Layer 7 of a small transformer language model trained on English Wikipedia (16 layers, counted from 0, width 64). Numbers have three digits each and are written without spaces.
A neuron's activation on a vector x is GELU(weights . x + bias), where the dot is the dot product.

Input weights of the MLP neurons that the questions are about. A number n stands for (n - 500) times 0.0011.
n2 (bias -0.054): 776360502516626679417565604617392392396259275303171460700608555506679413262648695469487648483482427521610444340546464446645532543383430397439466555590417810347559642377655525469233480629354745
n28 (bias -0.052): 647391715510402513470706777800480487383622622199450374680564451358460330595537428523427388514486363551585541385512650443334475325573454543284510375675487702326638718678557601547503607267681481
n30 (bias -0.055): 455628504416100596696489669559670665651266539436336416561505217195605360541669612471639418268487546839370648514537544253676349485676271518549523486605533583575547445608376437394587525443386417
n33 (bias -0.051): 502379568455432554586588545641574362714470475536534298747656345653405688413476641467029384675589313530245449527566574462596362522617480477281348294664431514537479647401575489490418463259285650
n36 (bias -0.061): 381544618404293478588523759468501494718402490461584328445501425495679467204454356328658632443459539753482169505621399428757534430466371511525604385380498660835713776618453254602459633674329483
n37 (bias -0.118): 444480672501304499509522794532511559651548460639615316529403252425479626625694489539375630547513567496518221404638221741707300235408670493573587727444252375382560784394147247468928719368367420
n43 (bias -0.039): 654596795602534512302653451509450480637706463463627471443357448275459670517445522564368247301378661333308578577574399724803431537451515577390391428348655590564466599544648630442520455483588300
n51 (bias -0.079): 460459449279367487541475819571501328554587377391753621600627592526758509372650318438489620645582428326404343601571413442465201484528347557458572633657487499489482850543692456363688394355166672
n59 (bias -0.069): 712511626574374196475358440646477408495600255428542385496636224633571629575510730477422518643213699450447607534460362726540447432284632473414602698681533711439593481438206534365621394416230280
n84 (bias -0.015): 410435547381529571467781632417458407283620497494589484709705439563448688495489606453551450345519572371447358522509372490360448459388573513350568433604417586523556368622474414565573440477483603
n85 (bias -0.088): 492447480401359574502603401418399429453481524219645442614465275592451574516597606289603429680477319437407574470576072541409434257425523543442355449576744582671497535401474609584340565427364605
n93 (bias -0.075): 604413643404307627581479460401614597419467427402627412644455316532445771450611717397440310736502679460351558679494405472719303554276687325595635657506273597508494512439440417423639344160585433
n94 (bias -0.072): 532234577633686658692596455709611440437721312432415658550536459594658523283615490310054707321568800550477294642511509345523636421601357545260338429525454544638528673562418474157695416433478461
n97 (bias -0.041): 645451649480557556473452767547650428559669598561536557613530219593568401372532526416386448497344608563632158551593519423544236376456511640390450665608483533383657497674412534587722607301253320
n98 (bias -0.096): 761442314546374522497609574563606519481472439432480507385653439359468530528491304594459714584403760706496325642567235509574543468414177534531506448500576700685717365543714450721587499530454364
n103 (bias -0.163): 908419574407372520586556617524468524633744290526266667512645499259712591290498322591573353522667230184323340273268462395680654471491519456620326491974258757432876627441470602357692345468571133
n110 (bias -0.044): 696299410853316590495571555571713436468326495247336606556493511448588684417537341520466572374399697356539494721571553492617634636625334446469375529357596605608520656708660356429442605341416633
n135 (bias -0.094): 538324602610241476529493960619744496515536581374439301453506304251741639398498614453473542584407312582447553410774536585723802493414452602600182674640566326742457319521039394313762323270237323
n137 (bias -0.130): 736333466518473518735541729470672135385650339497369536485361283425674658659835425404133497366366604509427270503526240834533237508522467353766556507564608545529561444367370606836476787325370251
n146 (bias -0.063): 486476545426521496615604602495635430555550596406435603700709482589528581572449387290461378296534656206441409513338361256608307401554552655558533570382600600518409656493535390452532362300494300
n150 (bias -0.083): 541529623465195675781701556373653525456253434492803434622534565485782579401675401358627563634155562609437253587535511360514470513470417606554479476458436367751479558457670264453599504367684379
n156 (bias -0.059): 358405475376603537421726535388544485761514595351563390893608602481513397540659476513454302524493575795592377613436460577573298608342411468537491857621365483585591565506351416548448457565532375
n167 (bias -0.073): 719445474571583640495468464683596409453663250485474436506472478600578314431540425513438340357568735452464300514481289459575620226531293476455508450449343445470621648658734409460427552606625521
n179 (bias -0.091): 535270363614345587413387529638777544563515546428806508615667228535454466443516620509364434155398556152614477526436311296564306711646412766353482255616636588606600510678512522314637191353445460
n191 (bias -0.145): 819623696550145553697424442482568558727167619297342376587507425382617702459528569301466291541348363146547390375608472485933421603495366381422614561501412451360362797467356387269767569372665499
n192 (bias -0.087): 588488540573568209456432459709560375676511397376295322479605487434499428440547655423663503262431702413561502446390355536807395716440484349344558541418654480483761644666753637335346691505460441
n194 (bias 0.019): 512562595420554524563405397513623353507387473509447603706488495515613566400614496566478638519605535470483428582554530503509398444540504512368522465410568530354548440441498633437317446443423430
n211 (bias -0.029): 426484640732453746559688433472345544501460544412282343581587473583673707451340474507462323675666677518430439106342425669573525438438292603518338269572516414492631450679792526465647385343253476
n217 (bias -0.191): 473151497517460340578522539567602415612572390496583395475522551415418769680550313282526407304603623290421564296641347426546427425277738728306379481588497686484917560428500706583776774305400452
n218 (bias -0.074): 688521694482509612410416614626698532393383480353486274634570524024774494502459329553450543651328553575623488318427566652549488560523528331562511508508423528612767408554550513657683488428404510
n225 (bias -0.079): 850489551656286261450574195516706499738359292493529664547559326288559493348586544668616589656306376714329578531614414646739547729178462374612591619564424603370604454406371631244523298268714336
n252 (bias -0.043): 543457614584369399525490550584420427552602334651422545556470308118612609255420688447571577799513566423695279411494514524546523560221386636551384674549227881493658643568416616687769467497249445

Each question shows a token from some text and the vector x that enters the MLP there. A number n stands for (n - 500) times 0.013.

".": 483512430388467414367366306262467501405540473473495590383532634645563470528462488735405449442663559585570508528457644425447470455634444562596578522604457303541368689607544480430477565606571367
Which two neurons fire most, strongest first? n167, n156

" S": 349624494466482529231478305574530587392621533557587537530388498491419514560416664404520536552437492528685610499457651598327535514526573369383475530465500425359527442545472570770520381492475562
The most active neuron and its activation: n218, at about 0.52

",": 516471471439492612515427371377509457391675445578470452440422572826527424439486501610508540472533534569458633453344721339453551567583722479540294503491488476449517394678342549519442450525463523
The neuron with the highest activation: n94

" election": 629639288545560468484516384540280605421489529511565385458462563635525483712508582445407461443574425438488720500363422541591624538402589533603476595342559390417334312403471593523558427607578546
The most active neuron and its activation: n43, at about 0.33

" three": 436676469489651599456418431360356437386483552673438572526497522762549495488440657561495471522561486570658515519496489330292472622523635452481322485389471553580561366395589576534391451518494395
The neuron with the highest activation: n194

" was": 491546390665404478384535490486541572471393551511487441286486559769233482544555673581558583509453329371514656457575598548427443545466581539496616488425663523300330505459482486534432516561411571
The most active neuron and its activation: n85, at about 0.4

" (": 385483486473556501414469449347506489284401517583379398422426643637480348586702453618600539391448484671510705474494847527374539509472576545436407485319370531511536488481480570730447540573450492
The most active neuron and its activation: n2, at about 0.14

" %": 446581333402437333493495380438400568346431570621480585370505671517506498541420440474538589430459531685713472419385647407482436656430437496594561648421433282512481472401556474489647676609552573
The most active neuron and its activation: n150, at about 0.58

"urn": 432655347478612470373397652471392585601528424460579471202421551521569501672342311567437455597673462417495783416538484490419495370492463521577483491469698431548527607481469484511621565522493466
The most active neuron and its activation: n217, at about 1.1

"ā": 416595613476521501400460537464461563399573499587516460419469588512610314421427523672381501400539474458499504528650781424542548507709587253454428445411473235446503583520580569443327545635595596
The most active neuron and its activation: n167, at about 1

"ace": 475691345722602494442498575449442523493428452399491592457544552609436319493326399574494472527689538618564702534417539430527525504524386537599451537405587464673296303544592511391562431461408418
The neuron with the highest activation: n211

"ed": 517697594393466532351325465523470549292645305564431415389431578570437365471341568654460582579450572456481672581537713498398570430494457419379558483427561627506499672537565562376450509558614474
The most active neuron and its activation: n167, at about 1.3

" |": 312590442225484446482383488495480446403555593512457537474573480804538503438467503569535550520526487563649595540385665494285446607537560464626721472383387459343519506427532432517571478550482518
The most active neuron and its activation: n51, at about 0.59

"T": 405665434259518387269364452603340596363629649569577511462529496598517607703374509448535558499547544548610447417422703466587393639371621407472493537481455493471517494559514453573453517566420502
The most active neuron and its activation: n84, at about 0.42

" votes": 508673481458519320433556364521358530527448447453508580404418627718361386691432514487548507545506409539533688470297465572450475481296499468630516542415638346623433486393561533572470514627522631
The neuron with the highest activation: n85

"well": 443741498587575384412303610385472501487606487552451552433456573577553630456352339670598622515634434463539742378418593492423642470486571502506510399572587480524547421335520536436337436465404502
The three highest activations, in order: n103, n194, n211

" inc": 383494394438388310501387513434521557444471585699607542238355511458300422422499532494651499481515437469668596405535710638432490507534478555550481561603425423347348503589567542616681609583463508
The most active neuron and its activation: n252, at about 1.3

" lim": 351755380478566307392318462409500489550412553720555514371476511539534502347421490431672364560542473681553593425548469494389524444481497497507549514421548362639433464548554395679487607531603554
The neuron with the highest activation: n36

" of": 439422366492567504493556430527505693377426506555522651396592507812546567527460450392475370542377516433601551568601722447400609446570550456386362529484550434518358492518321470495498420405621577
The most active neuron and its activation: n94, at about 1.8

" New": 544526512436621466412404497542590529380516500674591490405348565594595427528383415563416452564540404627720549521573520541304550552484497426457631557087516481334499463497552518535463403489474633
The neuron with the highest activation: n194

":": 453588497427510454383433401543493416527382432447511636415552499860342504692564467449597538637579488442609622494363593326433427467484386520549578497431544375520440504601498442553456380663481531
The most active neuron and its activation: n146, at about 0.43

" studies": 486549297654437432365574329403451498408483564528549640324327497699494631653449655437541530579538540547573688482427427540389500548413572578565545521431530339501315425371476488476534418545590668
The most active neuron and its activation: n85, at about 1.1

" results": 515694354527499456509493304502410465601476482588513442388353455689385420677409652480539554460527441481564777570379479532473480551347429522592442511528659250523399449385537505471460533598615627
The neuron with the highest activation: n85

")": 479523393377462459303444425405422482512580682595527396525587568728460549423433419687585478394592451606581713519387642578329494534557568417591529502486343413495526498332391522453430612632547547
The neuron with the highest activation: n156

" ==": 599619360380504524579422442261557559474274481627564481416360441519404541638540551550659525597575453573693559458540416508395468759383555488557544447441474346581389339569427503490496362561596569
Which two neurons fire most, strongest first? n225, n93

"9": 374518393548643525526425365430361410396562486598413602360451648572588302481319307631464601392679581446510511641434718419342476569501607495631481457536507487390656501491419539519622567551365560
Which two neurons fire most, strongest first? n94, n194

"06": 458505506413477609332473378368314580413531545623551537444408585532492446479397348591444494293755451367389549634445676412358597640593638431678480585579451525489551602482422556490466518689500456
The most active neuron and its activation: n103, at about 2.2

" to": 418637264493454470618454541600472619419427430443488634477456564798406495587464469423474487486503419470617427508516763580525544591656416524512435402318591535481300505552474565395416453438406593
The neuron with the highest activation: n110

" 2019": 553510396527515595581467399496298761374588396522596428433414553629450362711496522490366415539635517409411669607541495522517598617426615461559482615368547434500436361405487562540483307527521451
The neuron with the highest activation: n93

"\n": 440634271373455633466379468452504565478373630617482341428510453637455593637584604552527444529650474466677635610451707446347372590594486482574378482531390413533560443427546387398577414595559425
Which two neurons fire most, strongest first? n30, n179

"y": 446535325636573399258474467499507566378402618401537497546679532585534426501363467605413512647516390422707537530561560505533453422570607366489478458503550337509329489434606548530482458628608631
The neuron with the highest activation: n2

" in": 420602375400551557439380483463475506457419429592527619396523454878573567598477610410532462524432415551670408461509762409484545418513502543543437380442608392545355561583429502484408465491479512
The neuron with the highest activation: n150

" as": 457551295553313444486454587411521649466349561527493474429555612832334520598537665564486499434401414552570535634504653503267503546542463462502449463364570519600472525561625471401437494430395445
The neuron with the highest activation: n110

" -": 363563384350566596421497386517429554471637598523423601599506526793462307536577389548497437461711410601604496494458694386235405533638443425496558476360516413471528555467581488502465527655382491
The most active neuron and its activation: n156, at about 1.1

"200": 444517400530613520521430342436357532316498415627376619362435649667637325516325287618476531490713567534454575604467643485365472545568576441637482490404504528443586483414499547425587511665372537
Which two neurons fire most, strongest first? n94, n194

" is": 502553412592398495445563434459537722512360598491469481225605622677317588526558713639584484529330414407599617541494628502381482472480685499429526455516555419304332540468432489435432511550405597
Which two neurons fire most, strongest first? n191, n59

" Med": 236652397471507610380436443527414610374545514705491484350433502464649555377325591489522483524400406563589547477543675535206573506559508496465590491336479515616464474536485494689515405662555592
The neuron with the highest activation: n252

" the": 408499426335512557463449485503370549517506555577505617448543584897452448482509576464499461402510647553593527571556595404541497532577582483517365499190525567479531463437583540418327490431471368
Which two neurons fire most, strongest first? n146, n194

" school": 519746355579566501381471465492436631448516624523452575375494590587565547592496498492492482522419515467489748485409387576447609543376647587454492438352580227497353477296567571514425446682479511
Which two neurons fire most, strongest first? n43, n85

";": 451580446506565490557590416602438462453452526349446480595563646731351535569595387458489584501265441342543565477522599546470394405534530407493659625280641434642366381515447516555501423443543567
Which two neurons fire most, strongest first? n146, n85